Layer 5 of a small transformer language model trained on English Wikipedia (11 layers, counted from 0, width 96).
A neuron's activation on a vector x is squared ReLU(weights . x), where the dot is the dot product.
The model reads these tokens: "and " "was " "as" "signed " "to " "Scott " "Air " "Force " "Bas" "e" ", " "Il" "lin" "o" "is" ", " "as " "director "

The vector x that enters this layer's MLP at each token. A number n stands for (n - 128) times 0.031.
0 "and ": 187, 105, 149, 208, 118, 65, 122, 133, 140, 131, 133, 175, 160, 161, 111, 105, 176, 109, 99, 163, 135, 154, 132, 154, 95, 187, 157, 129, 120, 115, 153, 191, 77, 170, 103, 149, 133, 180, 169, 132, 137, 88, 72, 129, 110, 133, 153, 91, 229, 131, 113, 125, 127, 99, 127, 190, 167, 162, 135, 108, 123, 132, 134, 112, 113, 155, 139, 137, 93, 157, 170, 131, 136, 149, 130, 136, 111, 88, 179, 85, 94, 132, 162, 79, 95, 85, 178, 111, 147, 137, 186, 133, 143, 110, 152, 111
1 "was ": 151, 140, 151, 179, 115, 113, 126, 94, 145, 123, 129, 214, 66, 185, 133, 124, 129, 64, 116, 135, 94, 84, 142, 144, 85, 149, 112, 147, 133, 116, 114, 136, 77, 105, 135, 113, 116, 163, 146, 118, 124, 59, 132, 91, 89, 142, 129, 92, 195, 66, 150, 123, 136, 188, 90, 171, 123, 76, 197, 116, 112, 81, 202, 135, 110, 192, 148, 106, 100, 145, 176, 128, 118, 164, 115, 168, 150, 110, 134, 153, 147, 140, 161, 107, 109, 126, 168, 69, 133, 147, 141, 146, 151, 124, 127, 134
2 "as": 186, 118, 74, 173, 189, 196, 122, 129, 152, 112, 163, 130, 130, 176, 93, 95, 206, 155, 77, 151, 178, 133, 123, 123, 129, 182, 120, 125, 144, 121, 128, 135, 101, 122, 135, 149, 132, 156, 131, 142, 130, 144, 155, 139, 56, 141, 158, 79, 107, 144, 134, 53, 215, 154, 154, 140, 105, 96, 167, 123, 47, 92, 184, 122, 126, 148, 175, 122, 152, 140, 141, 168, 130, 142, 115, 132, 101, 105, 114, 131, 142, 140, 123, 113, 81, 123, 58, 100, 124, 163, 162, 135, 122, 162, 131, 128
3 "signed ": 150, 90, 63, 171, 136, 110, 151, 110, 183, 124, 164, 121, 125, 174, 146, 91, 128, 123, 105, 162, 153, 138, 90, 163, 96, 137, 78, 125, 129, 168, 140, 156, 74, 107, 142, 124, 132, 217, 163, 120, 125, 132, 149, 136, 74, 126, 125, 93, 150, 96, 116, 90, 152, 177, 126, 136, 156, 27, 181, 115, 199, 169, 143, 148, 151, 141, 95, 92, 76, 92, 144, 82, 144, 102, 128, 173, 87, 122, 116, 98, 125, 134, 119, 165, 96, 104, 160, 100, 138, 137, 110, 142, 131, 113, 145, 59
4 "to ": 189, 80, 118, 206, 122, 77, 178, 154, 149, 151, 150, 132, 174, 139, 126, 135, 176, 115, 175, 130, 166, 138, 118, 176, 96, 168, 120, 82, 135, 152, 117, 151, 100, 149, 150, 131, 119, 140, 158, 115, 106, 79, 73, 96, 7, 149, 159, 82, 138, 129, 76, 136, 109, 133, 98, 188, 142, 159, 137, 109, 115, 109, 159, 143, 128, 214, 143, 73, 87, 126, 117, 114, 152, 135, 127, 121, 159, 137, 147, 89, 129, 148, 134, 101, 121, 114, 135, 80, 114, 127, 120, 100, 175, 153, 142, 121
5 "Scott ": 181, 76, 110, 161, 113, 56, 131, 142, 153, 128, 131, 145, 110, 189, 195, 97, 123, 106, 155, 170, 196, 117, 108, 102, 113, 149, 143, 69, 103, 149, 132, 156, 96, 131, 107, 137, 153, 131, 196, 98, 48, 137, 69, 119, 114, 170, 98, 125, 136, 146, 118, 111, 135, 195, 121, 186, 112, 130, 125, 111, 167, 171, 176, 122, 127, 108, 124, 110, 93, 112, 151, 125, 165, 139, 149, 171, 135, 90, 120, 110, 150, 96, 121, 114, 94, 56, 111, 107, 112, 99, 94, 118, 184, 171, 120, 91
6 "Air ": 170, 67, 125, 176, 170, 86, 140, 186, 117, 155, 163, 107, 92, 187, 152, 68, 101, 141, 119, 141, 175, 163, 92, 139, 162, 146, 182, 99, 171, 130, 113, 152, 101, 165, 156, 95, 119, 161, 154, 151, 56, 112, 103, 74, 102, 166, 156, 91, 159, 107, 120, 91, 151, 172, 177, 101, 132, 133, 115, 141, 124, 179, 175, 83, 82, 130, 89, 98, 118, 100, 124, 92, 120, 107, 96, 117, 172, 134, 143, 113, 129, 136, 139, 129, 74, 82, 125, 70, 101, 105, 115, 141, 133, 164, 104, 164
7 "Force ": 194, 85, 159, 186, 143, 60, 128, 138, 128, 151, 158, 102, 102, 156, 133, 82, 116, 134, 76, 144, 130, 137, 120, 135, 152, 140, 223, 95, 149, 130, 119, 152, 126, 149, 157, 84, 93, 171, 187, 132, 64, 119, 74, 102, 114, 162, 157, 91, 174, 147, 146, 95, 132, 189, 155, 101, 118, 102, 127, 124, 135, 140, 172, 60, 132, 155, 99, 119, 106, 118, 118, 119, 136, 124, 122, 158, 176, 86, 124, 139, 161, 112, 140, 150, 48, 109, 143, 89, 117, 109, 94, 111, 184, 180, 136, 133
8 "Bas": 194, 122, 69, 156, 127, 163, 155, 88, 112, 155, 140, 106, 115, 172, 150, 86, 152, 145, 118, 143, 111, 157, 97, 168, 225, 129, 160, 92, 140, 124, 114, 121, 133, 154, 112, 84, 92, 166, 170, 122, 80, 114, 134, 104, 89, 149, 111, 93, 122, 140, 101, 169, 137, 147, 175, 128, 132, 124, 171, 136, 111, 149, 123, 45, 92, 147, 161, 148, 110, 95, 129, 98, 171, 168, 139, 89, 105, 123, 160, 116, 102, 72, 106, 116, 101, 107, 119, 78, 162, 131, 97, 172, 192, 201, 159, 160
9 "e": 188, 142, 99, 201, 136, 131, 148, 109, 121, 151, 153, 92, 78, 90, 183, 129, 177, 111, 117, 110, 159, 136, 135, 100, 209, 196, 154, 127, 172, 135, 127, 134, 146, 103, 85, 119, 146, 146, 144, 139, 143, 158, 85, 74, 88, 150, 113, 81, 95, 84, 127, 147, 159, 175, 160, 92, 151, 123, 130, 146, 58, 111, 140, 145, 136, 124, 95, 157, 123, 98, 162, 142, 192, 165, 138, 142, 138, 228, 127, 116, 111, 179, 131, 132, 107, 121, 150, 130, 132, 82, 108, 148, 120, 144, 179, 93
10 ", ": 207, 106, 127, 171, 154, 31, 118, 92, 145, 136, 211, 166, 134, 172, 170, 141, 158, 49, 119, 167, 181, 148, 177, 128, 123, 171, 158, 101, 145, 182, 113, 138, 135, 131, 153, 117, 94, 186, 131, 126, 89, 98, 81, 72, 124, 105, 211, 124, 179, 84, 95, 162, 143, 155, 99, 141, 140, 121, 144, 120, 89, 137, 164, 95, 143, 163, 147, 129, 138, 121, 161, 145, 157, 123, 127, 132, 105, 96, 113, 112, 164, 108, 118, 145, 110, 115, 156, 91, 124, 132, 108, 118, 110, 124, 117, 142
11 "Il": 140, 125, 101, 130, 104, 169, 155, 115, 130, 175, 160, 154, 60, 155, 114, 102, 136, 110, 105, 118, 113, 124, 148, 126, 207, 156, 126, 91, 151, 204, 124, 198, 127, 108, 68, 120, 102, 163, 118, 143, 125, 106, 116, 75, 137, 135, 139, 155, 169, 152, 160, 122, 171, 169, 136, 163, 137, 151, 141, 98, 109, 92, 153, 71, 140, 109, 123, 119, 133, 125, 153, 98, 103, 118, 200, 106, 121, 60, 138, 81, 126, 151, 172, 114, 103, 68, 114, 94, 89, 148, 98, 151, 156, 228, 108, 139
12 "lin": 147, 89, 50, 171, 125, 122, 154, 76, 126, 164, 142, 160, 107, 145, 164, 94, 146, 146, 121, 154, 174, 169, 122, 99, 184, 121, 119, 108, 174, 133, 125, 121, 157, 133, 175, 119, 102, 157, 122, 92, 183, 181, 74, 124, 155, 164, 125, 97, 106, 128, 154, 102, 186, 168, 136, 149, 157, 149, 151, 175, 134, 118, 200, 99, 153, 148, 151, 200, 70, 156, 132, 145, 150, 101, 186, 138, 150, 205, 110, 107, 135, 105, 120, 135, 130, 67, 156, 119, 133, 142, 106, 128, 123, 164, 100, 178
13 "o": 168, 110, 97, 133, 118, 112, 126, 117, 110, 96, 151, 144, 108, 131, 173, 113, 184, 134, 109, 155, 95, 171, 115, 75, 209, 179, 147, 140, 99, 124, 90, 142, 165, 102, 138, 81, 159, 150, 139, 87, 147, 155, 94, 110, 89, 112, 124, 86, 93, 83, 126, 165, 186, 156, 163, 122, 195, 121, 122, 123, 73, 112, 170, 92, 120, 153, 114, 186, 121, 75, 148, 181, 196, 117, 138, 131, 179, 220, 87, 154, 103, 106, 133, 109, 98, 100, 123, 115, 157, 128, 106, 110, 133, 130, 126, 92
14 "is": 133, 99, 64, 171, 180, 142, 149, 109, 136, 108, 177, 139, 77, 164, 188, 104, 212, 125, 83, 138, 142, 171, 124, 130, 217, 168, 162, 155, 167, 157, 141, 130, 111, 84, 157, 91, 138, 147, 152, 136, 156, 153, 93, 116, 106, 147, 186, 84, 93, 99, 120, 122, 183, 167, 115, 113, 134, 98, 180, 147, 56, 118, 170, 151, 137, 123, 153, 175, 97, 107, 166, 120, 121, 154, 148, 132, 163, 163, 98, 127, 120, 131, 170, 124, 144, 118, 121, 135, 127, 206, 136, 130, 122, 159, 123, 137
15 ", ": 180, 86, 138, 171, 147, 6, 157, 95, 116, 113, 167, 139, 130, 197, 170, 118, 149, 85, 119, 176, 165, 149, 159, 122, 144, 155, 181, 96, 172, 173, 143, 155, 139, 98, 147, 107, 116, 195, 126, 135, 101, 98, 111, 78, 160, 118, 219, 120, 131, 115, 120, 162, 159, 160, 96, 145, 142, 122, 111, 105, 142, 180, 173, 108, 150, 130, 150, 131, 130, 99, 160, 175, 177, 127, 171, 106, 129, 119, 90, 117, 148, 121, 148, 138, 90, 122, 144, 128, 132, 142, 91, 131, 102, 116, 86, 102
16 "as ": 166, 160, 63, 171, 123, 96, 141, 123, 179, 127, 179, 225, 118, 182, 120, 95, 133, 66, 101, 144, 150, 166, 109, 158, 120, 191, 143, 138, 144, 179, 108, 159, 116, 144, 180, 92, 144, 140, 157, 110, 88, 150, 112, 114, 68, 113, 157, 128, 223, 140, 127, 128, 133, 184, 88, 145, 129, 101, 163, 135, 81, 148, 165, 164, 151, 138, 155, 110, 83, 128, 171, 147, 107, 171, 114, 86, 143, 129, 131, 111, 123, 160, 131, 126, 73, 108, 146, 99, 99, 97, 145, 109, 115, 120, 137, 156
17 "director ": 163, 136, 128, 187, 128, 83, 149, 108, 174, 105, 139, 111, 128, 159, 158, 109, 115, 113, 67, 140, 155, 136, 122, 136, 72, 183, 183, 120, 112, 148, 127, 151, 60, 169, 111, 101, 106, 178, 172, 81, 130, 125, 102, 137, 74, 162, 101, 113, 183, 114, 171, 60, 139, 156, 121, 144, 147, 76, 126, 128, 197, 147, 142, 75, 144, 154, 160, 154, 131, 131, 169, 111, 106, 120, 137, 120, 166, 158, 108, 79, 136, 119, 91, 161, 103, 91, 140, 99, 127, 99, 54, 99, 150, 123, 111, 56

Each question shows the input weights of one neuron of the MLP. A number n stands for (n - 128) times 0.014.

n234: 129, 145, 134, 133, 120, 124, 113, 159, 130, 119, 125, 105, 152, 116, 116, 134, 103, 118, 146, 113, 101, 132, 127, 138, 91, 93, 111, 122, 99, 126, 142, 117, 111, 130, 139, 123, 161, 106, 176, 125, 120, 121, 150, 156, 148, 105, 124, 143, 124, 145, 98, 163, 138, 150, 129, 151, 133, 130, 145, 139, 146, 104, 109, 161, 126, 109, 118, 129, 148, 139, 142, 142, 169, 92, 137, 98, 175, 133, 85, 118, 156, 117, 180, 89, 132, 125, 114, 155, 82, 152, 150, 125, 122, 130, 124, 107
On which token does it fire most? 5 "Scott "

n167: 146, 173, 136, 133, 127, 150, 95, 94, 106, 115, 118, 124, 165, 180, 98, 147, 114, 110, 131, 113, 140, 138, 127, 122, 124, 152, 150, 137, 119, 110, 141, 147, 115, 155, 150, 127, 137, 141, 148, 127, 126, 170, 172, 99, 149, 81, 76, 133, 142, 133, 135, 106, 120, 134, 126, 103, 148, 135, 133, 130, 107, 137, 121, 136, 134, 147, 130, 93, 134, 159, 152, 156, 102, 148, 115, 146, 131, 116, 127, 136, 163, 159, 140, 106, 125, 112, 134, 150, 149, 138, 147, 146, 91, 97, 98, 121
On which token does it fire most, and how strongly? 16 "as ", at about 20

n237: 126, 146, 150, 136, 110, 126, 144, 116, 116, 114, 134, 135, 119, 114, 139, 162, 158, 106, 159, 123, 103, 155, 122, 108, 130, 127, 126, 106, 172, 124, 177, 143, 89, 122, 136, 104, 86, 102, 100, 197, 142, 152, 152, 129, 91, 84, 97, 115, 92, 125, 104, 76, 120, 130, 191, 125, 113, 148, 97, 145, 176, 168, 129, 140, 139, 127, 144, 133, 162, 99, 109, 166, 138, 152, 88, 158, 97, 153, 147, 116, 130, 108, 105, 123, 141, 172, 123, 130, 86, 160, 155, 143, 115, 117, 112, 121
On which two tokens does it fire most, strongest first? 9 "e", 2 "as"

n365: 128, 111, 95, 151, 151, 119, 101, 127, 116, 109, 125, 127, 98, 74, 100, 106, 114, 137, 108, 127, 124, 180, 100, 163, 137, 139, 116, 110, 100, 97, 118, 118, 111, 78, 147, 134, 130, 124, 140, 97, 175, 130, 148, 146, 77, 137, 131, 137, 105, 101, 123, 115, 127, 141, 112, 97, 141, 121, 118, 140, 122, 154, 149, 144, 137, 127, 122, 76, 126, 159, 119, 134, 74, 121, 110, 147, 111, 144, 126, 93, 144, 151, 134, 73, 152, 189, 100, 156, 149, 157, 136, 159, 112, 90, 140, 133
On which three tokens does it fire most, strongest first? 2 "as", 14 "is", 3 "signed "

n128: 96, 114, 126, 132, 169, 115, 87, 114, 144, 157, 149, 125, 138, 106, 85, 38, 97, 116, 138, 109, 138, 135, 160, 112, 112, 109, 138, 164, 126, 119, 161, 111, 147, 117, 131, 85, 151, 134, 118, 148, 147, 148, 136, 144, 130, 104, 122, 188, 134, 103, 106, 103, 122, 145, 131, 137, 103, 147, 150, 96, 119, 153, 134, 144, 136, 135, 113, 157, 125, 121, 129, 90, 140, 161, 143, 170, 184, 133, 134, 115, 111, 76, 119, 89, 127, 141, 98, 117, 150, 146, 133, 116, 146, 106, 129, 136
On which token does it fire most? 14 "is"

n198: 94, 169, 120, 137, 117, 152, 134, 130, 100, 99, 72, 94, 128, 142, 131, 124, 107, 118, 148, 121, 116, 108, 102, 145, 95, 155, 111, 110, 158, 97, 124, 127, 99, 139, 148, 130, 96, 131, 88, 165, 118, 149, 143, 140, 155, 115, 154, 101, 104, 152, 152, 83, 107, 112, 89, 139, 115, 151, 140, 157, 151, 97, 119, 102, 125, 126, 90, 143, 116, 113, 183, 161, 114, 143, 96, 151, 137, 112, 126, 120, 140, 105, 83, 127, 106, 109, 116, 121, 83, 124, 96, 140, 89, 100, 126, 160
On which token does it fire most? 17 "director "

n190: 106, 155, 117, 105, 127, 108, 138, 184, 150, 117, 128, 94, 116, 153, 138, 157, 97, 90, 158, 124, 113, 125, 136, 138, 122, 117, 132, 121, 117, 96, 100, 86, 148, 137, 116, 130, 155, 144, 151, 158, 152, 159, 149, 157, 133, 155, 130, 107, 150, 153, 116, 118, 143, 114, 111, 103, 167, 108, 66, 111, 141, 98, 143, 114, 113, 123, 85, 149, 118, 191, 127, 125, 124, 129, 137, 168, 139, 80, 130, 113, 80, 125, 145, 143, 106, 141, 113, 135, 138, 144, 118, 112, 148, 118, 167, 128
On which token does it fire most, and how strongly? 7 "Force ", at about 1.1

n51: 130, 156, 152, 80, 149, 118, 180, 126, 158, 111, 114, 111, 120, 150, 66, 113, 110, 137, 103, 91, 139, 97, 145, 137, 129, 136, 140, 138, 111, 133, 132, 103, 146, 147, 134, 126, 158, 114, 121, 120, 104, 115, 140, 151, 125, 126, 140, 126, 89, 127, 143, 108, 130, 77, 122, 86, 141, 94, 129, 131, 152, 96, 76, 122, 105, 143, 68, 188, 78, 135, 113, 147, 103, 138, 129, 145, 123, 115, 123, 127, 133, 138, 86, 127, 109, 124, 129, 152, 117, 105, 111, 101, 92, 156, 146, 138
On which token does it fire most, and how strongly? 17 "director ", at about 0.22

n80: 124, 122, 116, 101, 141, 129, 83, 94, 150, 138, 129, 127, 131, 137, 118, 138, 130, 125, 122, 113, 143, 132, 94, 132, 103, 149, 97, 115, 121, 126, 111, 139, 156, 185, 122, 118, 111, 127, 127, 149, 103, 126, 149, 131, 140, 89, 146, 153, 156, 94, 90, 143, 153, 109, 123, 107, 103, 146, 130, 118, 125, 121, 135, 116, 149, 156, 140, 127, 157, 130, 124, 127, 130, 133, 109, 112, 132, 146, 132, 101, 99, 109, 97, 99, 121, 147, 151, 132, 111, 132, 155, 136, 135, 123, 121, 130
On which token does it fire most, and how strongly? 10 ", ", at about 15

n301: 127, 129, 173, 141, 129, 137, 112, 141, 96, 154, 143, 161, 194, 123, 135, 144, 115, 142, 105, 114, 95, 147, 151, 147, 158, 106, 140, 116, 130, 104, 135, 127, 157, 124, 124, 115, 119, 110, 155, 149, 151, 121, 97, 111, 112, 149, 130, 187, 101, 141, 142, 96, 115, 180, 119, 127, 92, 127, 102, 126, 142, 160, 140, 102, 125, 126, 113, 134, 140, 140, 146, 117, 144, 147, 139, 149, 148, 139, 145, 126, 122, 119, 119, 121, 144, 162, 142, 94, 108, 138, 157, 159, 124, 116, 106, 134
On which token does it fire most? 7 "Force "

n185: 141, 132, 165, 135, 127, 131, 112, 113, 155, 135, 148, 131, 130, 142, 126, 124, 168, 42, 137, 136, 120, 135, 123, 65, 147, 114, 139, 121, 112, 129, 112, 163, 113, 146, 153, 124, 140, 115, 153, 167, 102, 131, 117, 132, 177, 69, 142, 112, 127, 150, 117, 150, 149, 111, 146, 136, 118, 166, 138, 96, 125, 119, 94, 122, 115, 109, 90, 107, 152, 107, 147, 143, 119, 101, 121, 130, 144, 168, 133, 147, 160, 130, 114, 166, 171, 161, 135, 176, 137, 167, 161, 118, 111, 107, 141, 111
On which three tokens does it fire most, strongest first? 10 ", ", 15 ", ", 13 "o"

n256: 86, 106, 112, 163, 151, 109, 146, 147, 95, 109, 109, 125, 164, 145, 142, 179, 141, 135, 113, 76, 150, 135, 113, 121, 156, 97, 122, 143, 130, 148, 130, 123, 124, 118, 148, 82, 175, 103, 128, 126, 126, 154, 134, 116, 135, 101, 115, 162, 123, 153, 153, 105, 134, 175, 116, 78, 80, 147, 113, 103, 79, 111, 139, 173, 144, 130, 135, 125, 101, 143, 181, 113, 85, 85, 115, 164, 115, 80, 169, 136, 104, 141, 123, 156, 181, 113, 120, 91, 154, 139, 141, 138, 124, 87, 124, 153
On which token does it fire most, and how strongly? 14 "is", at about 21

n241: 108, 138, 111, 118, 157, 125, 101, 140, 114, 169, 95, 145, 143, 140, 115, 153, 125, 175, 144, 97, 163, 137, 151, 125, 118, 108, 102, 166, 116, 144, 130, 131, 163, 117, 136, 69, 155, 114, 118, 117, 130, 155, 149, 132, 88, 112, 148, 104, 121, 122, 178, 145, 119, 115, 98, 118, 151, 109, 113, 148, 129, 136, 108, 126, 164, 102, 154, 115, 127, 149, 125, 156, 98, 132, 171, 90, 144, 126, 152, 165, 137, 115, 126, 113, 110, 129, 155, 131, 161, 163, 109, 140, 123, 133, 97, 148
On which token does it fire most, and how strongly? 12 "lin", at about 3.6

n272: 101, 133, 136, 112, 132, 140, 145, 109, 124, 140, 67, 106, 167, 122, 145, 83, 181, 130, 114, 127, 171, 127, 106, 130, 145, 102, 98, 102, 123, 131, 78, 121, 187, 72, 74, 135, 145, 88, 90, 148, 99, 112, 141, 161, 131, 145, 99, 92, 118, 105, 135, 133, 137, 121, 114, 108, 119, 85, 99, 169, 138, 138, 104, 185, 125, 153, 132, 115, 134, 120, 134, 136, 134, 101, 114, 145, 64, 149, 112, 153, 119, 150, 81, 144, 149, 131, 151, 154, 123, 133, 129, 115, 99, 109, 135, 126
On which token does it fire most? 9 "e"

n81: 150, 146, 102, 108, 113, 131, 131, 107, 134, 84, 113, 138, 136, 97, 83, 151, 117, 172, 151, 134, 127, 100, 128, 149, 133, 107, 167, 145, 116, 131, 108, 106, 136, 81, 144, 105, 163, 124, 159, 92, 101, 127, 152, 127, 111, 118, 170, 129, 154, 115, 163, 164, 118, 80, 120, 129, 187, 129, 122, 136, 127, 149, 106, 146, 90, 122, 162, 104, 115, 151, 114, 93, 118, 122, 205, 123, 120, 156, 116, 151, 96, 98, 129, 130, 138, 127, 93, 148, 116, 152, 111, 164, 99, 149, 127, 132
On which token does it fire most, and how strongly? 8 "Bas", at about 3.1

n378: 134, 157, 162, 100, 103, 147, 174, 135, 112, 91, 156, 67, 136, 63, 122, 112, 124, 67, 150, 144, 70, 136, 88, 154, 135, 101, 87, 108, 115, 109, 131, 142, 146, 138, 150, 155, 126, 121, 166, 175, 44, 124, 152, 89, 157, 181, 98, 83, 99, 171, 111, 90, 85, 102, 160, 120, 85, 126, 115, 108, 113, 126, 107, 124, 149, 142, 130, 139, 155, 127, 114, 99, 154, 109, 105, 171, 126, 130, 83, 157, 154, 116, 141, 140, 171, 141, 124, 100, 166, 144, 154, 104, 95, 172, 154, 140
On which token does it fire most? 8 "Bas"

n208: 102, 134, 140, 136, 83, 145, 82, 164, 153, 132, 174, 141, 149, 125, 143, 132, 116, 120, 154, 142, 138, 136, 112, 161, 141, 141, 115, 148, 116, 155, 93, 131, 117, 172, 136, 119, 148, 141, 114, 115, 109, 111, 129, 125, 147, 114, 90, 102, 102, 163, 132, 105, 93, 135, 129, 104, 140, 123, 129, 127, 147, 143, 133, 144, 135, 115, 142, 150, 117, 100, 144, 85, 118, 150, 78, 157, 116, 126, 185, 115, 111, 172, 164, 166, 111, 169, 107, 132, 119, 120, 135, 108, 123, 106, 121, 139
On which token does it fire most? 16 "as "

n109: 157, 115, 143, 154, 124, 155, 134, 99, 92, 131, 140, 111, 174, 111, 123, 137, 116, 139, 111, 113, 131, 109, 142, 138, 81, 105, 149, 114, 146, 118, 137, 79, 143, 127, 147, 151, 97, 153, 157, 166, 115, 111, 140, 160, 124, 102, 121, 117, 121, 145, 119, 96, 143, 141, 90, 135, 145, 115, 115, 134, 114, 152, 116, 151, 132, 136, 157, 134, 133, 156, 137, 127, 153, 110, 142, 159, 127, 144, 168, 120, 125, 119, 134, 133, 142, 140, 112, 118, 124, 97, 158, 120, 161, 124, 96, 167
On which token does it fire most? 4 "to "

n200: 119, 152, 131, 111, 137, 145, 140, 122, 129, 141, 114, 117, 163, 130, 122, 106, 146, 137, 108, 123, 153, 99, 123, 107, 81, 96, 112, 128, 135, 126, 114, 107, 184, 159, 150, 160, 153, 133, 135, 122, 116, 114, 107, 132, 155, 156, 174, 115, 154, 97, 109, 85, 142, 131, 149, 125, 97, 138, 102, 154, 138, 152, 143, 128, 135, 157, 127, 143, 133, 151, 121, 131, 136, 96, 128, 105, 148, 127, 140, 128, 137, 140, 146, 145, 97, 139, 104, 112, 118, 132, 146, 120, 140, 99, 101, 151
On which three tokens does it fire most, strongest first? 6 "Air ", 2 "as", 12 "lin"

n242: 134, 123, 139, 85, 134, 116, 127, 151, 129, 152, 96, 108, 143, 127, 107, 107, 149, 119, 140, 117, 115, 129, 146, 137, 116, 145, 101, 149, 142, 140, 147, 123, 101, 146, 131, 95, 134, 90, 107, 126, 130, 109, 129, 140, 133, 124, 109, 108, 129, 149, 137, 69, 138, 110, 123, 118, 128, 95, 107, 116, 132, 126, 84, 102, 106, 153, 146, 148, 144, 154, 150, 139, 99, 112, 101, 138, 123, 86, 139, 96, 171, 146, 123, 102, 107, 78, 145, 120, 104, 118, 144, 149, 139, 119, 168, 121
On which two tokens does it fire most, strongest first? 0 "and ", 17 "director "

n192: 64, 115, 130, 133, 144, 101, 119, 127, 102, 104, 131, 109, 104, 159, 129, 148, 178, 136, 139, 126, 119, 125, 80, 96, 130, 123, 142, 129, 137, 144, 131, 121, 156, 98, 155, 141, 154, 122, 143, 141, 139, 135, 162, 127, 135, 99, 146, 118, 96, 154, 113, 104, 138, 119, 138, 158, 128, 126, 123, 120, 147, 153, 140, 140, 158, 122, 94, 134, 105, 141, 107, 101, 137, 140, 168, 139, 138, 137, 156, 152, 137, 123, 118, 114, 107, 151, 115, 126, 115, 127, 121, 158, 93, 115, 101, 87
On which two tokens does it fire most, strongest first? 15 ", ", 14 "is"

n356: 94, 120, 161, 100, 93, 137, 111, 123, 99, 158, 157, 131, 141, 139, 99, 158, 127, 103, 161, 103, 94, 149, 141, 150, 128, 148, 113, 86, 130, 157, 159, 118, 184, 108, 118, 145, 119, 139, 127, 129, 156, 113, 123, 113, 119, 145, 109, 137, 104, 113, 143, 123, 111, 178, 127, 137, 155, 93, 110, 106, 154, 139, 147, 145, 104, 101, 173, 99, 140, 166, 133, 123, 87, 121, 134, 106, 114, 129, 121, 126, 151, 85, 110, 116, 169, 124, 117, 118, 96, 99, 155, 135, 153, 129, 147, 127
On which token does it fire most? 11 "Il"

n163: 118, 75, 126, 173, 125, 132, 102, 149, 109, 119, 167, 97, 135, 113, 103, 136, 92, 93, 135, 154, 119, 149, 122, 120, 155, 102, 156, 156, 90, 124, 126, 159, 133, 123, 133, 102, 151, 139, 152, 132, 107, 99, 186, 85, 141, 115, 117, 168, 147, 115, 108, 131, 100, 106, 140, 119, 92, 146, 121, 154, 133, 87, 103, 141, 98, 105, 117, 106, 108, 134, 173, 76, 104, 159, 113, 154, 150, 92, 154, 137, 87, 118, 143, 121, 160, 159, 146, 152, 103, 166, 107, 115, 147, 65, 126, 118
On which three tokens does it fire most, strongest first? 0 "and ", 6 "Air ", 1 "was "

n56: 120, 139, 120, 90, 108, 126, 111, 111, 135, 101, 137, 112, 106, 171, 117, 121, 119, 128, 141, 122, 122, 141, 93, 157, 69, 120, 136, 165, 151, 113, 96, 117, 100, 141, 173, 125, 148, 123, 141, 150, 121, 140, 149, 91, 150, 104, 123, 138, 113, 150, 140, 151, 98, 113, 123, 134, 152, 127, 65, 148, 89, 162, 69, 117, 89, 124, 122, 104, 117, 139, 98, 174, 116, 112, 121, 100, 144, 163, 113, 129, 129, 113, 132, 131, 125, 110, 110, 118, 126, 161, 145, 105, 67, 150, 94, 73
On which token does it fire most, and how strongly? 6 "Air ", at about 0.22

n259: 164, 96, 131, 116, 160, 134, 120, 156, 117, 102, 118, 138, 84, 118, 167, 134, 82, 142, 131, 152, 158, 142, 146, 131, 127, 121, 122, 158, 171, 112, 103, 152, 184, 136, 136, 119, 128, 142, 125, 109, 139, 104, 118, 155, 164, 126, 127, 129, 120, 123, 161, 144, 122, 133, 107, 115, 118, 138, 99, 148, 122, 131, 118, 156, 156, 139, 103, 118, 138, 133, 135, 142, 109, 119, 108, 142, 100, 113, 164, 145, 109, 102, 124, 108, 100, 135, 141, 166, 126, 118, 133, 97, 120, 99, 90, 151
On which token does it fire most, and how strongly? 15 ", ", at about 4

n34: 60, 157, 143, 87, 127, 98, 137, 87, 96, 145, 98, 130, 165, 107, 118, 121, 126, 135, 159, 111, 143, 153, 128, 110, 139, 100, 97, 94, 140, 106, 136, 127, 146, 114, 169, 77, 106, 159, 150, 145, 122, 134, 103, 121, 164, 95, 114, 113, 109, 140, 138, 144, 128, 135, 115, 144, 141, 120, 127, 110, 170, 93, 145, 129, 151, 134, 140, 145, 140, 148, 105, 113, 153, 104, 141, 125, 135, 168, 101, 121, 129, 164, 124, 161, 155, 88, 135, 142, 108, 153, 131, 140, 84, 110, 136, 129
On which token does it fire most, and how strongly? 12 "lin", at about 50

n342: 134, 142, 123, 139, 125, 132, 120, 138, 135, 125, 108, 104, 128, 122, 110, 123, 148, 129, 123, 165, 101, 125, 117, 147, 130, 122, 178, 97, 156, 97, 118, 115, 128, 125, 176, 97, 138, 111, 115, 122, 98, 103, 90, 129, 155, 148, 127, 105, 148, 168, 144, 131, 121, 101, 109, 121, 114, 127, 152, 95, 154, 113, 103, 153, 98, 134, 123, 179, 130, 142, 131, 93, 101, 153, 104, 99, 144, 132, 129, 123, 150, 129, 98, 83, 169, 172, 115, 167, 95, 101, 148, 97, 121, 127, 107, 99
On which token does it fire most, and how strongly? 7 "Force ", at about 1.8

n90: 109, 108, 92, 90, 120, 148, 164, 136, 138, 154, 175, 126, 181, 122, 158, 149, 191, 130, 154, 89, 126, 131, 111, 129, 144, 130, 112, 129, 109, 97, 84, 138, 121, 122, 169, 99, 103, 118, 129, 138, 116, 105, 89, 175, 121, 116, 119, 136, 119, 134, 136, 117, 133, 110, 125, 129, 109, 154, 95, 136, 142, 125, 140, 140, 114, 104, 158, 116, 127, 99, 147, 127, 97, 136, 94, 159, 128, 140, 112, 115, 85, 121, 102, 126, 145, 145, 146, 211, 162, 146, 120, 129, 113, 106, 156, 131
On which three tokens does it fire most, strongest first? 14 "is", 13 "o", 4 "to "

n183: 132, 124, 159, 162, 165, 107, 100, 107, 101, 122, 137, 138, 88, 96, 127, 134, 82, 135, 125, 103, 123, 128, 86, 128, 133, 116, 92, 127, 107, 127, 90, 135, 134, 125, 154, 111, 130, 160, 107, 179, 130, 146, 140, 100, 99, 129, 136, 151, 88, 127, 137, 83, 162, 135, 131, 131, 133, 124, 91, 122, 109, 129, 84, 106, 70, 99, 104, 124, 132, 135, 161, 127, 124, 168, 135, 134, 153, 144, 124, 140, 115, 91, 99, 125, 138, 183, 113, 180, 127, 109, 99, 128, 81, 123, 132, 151
On which three tokens does it fire most, strongest first? 9 "e", 6 "Air ", 13 "o"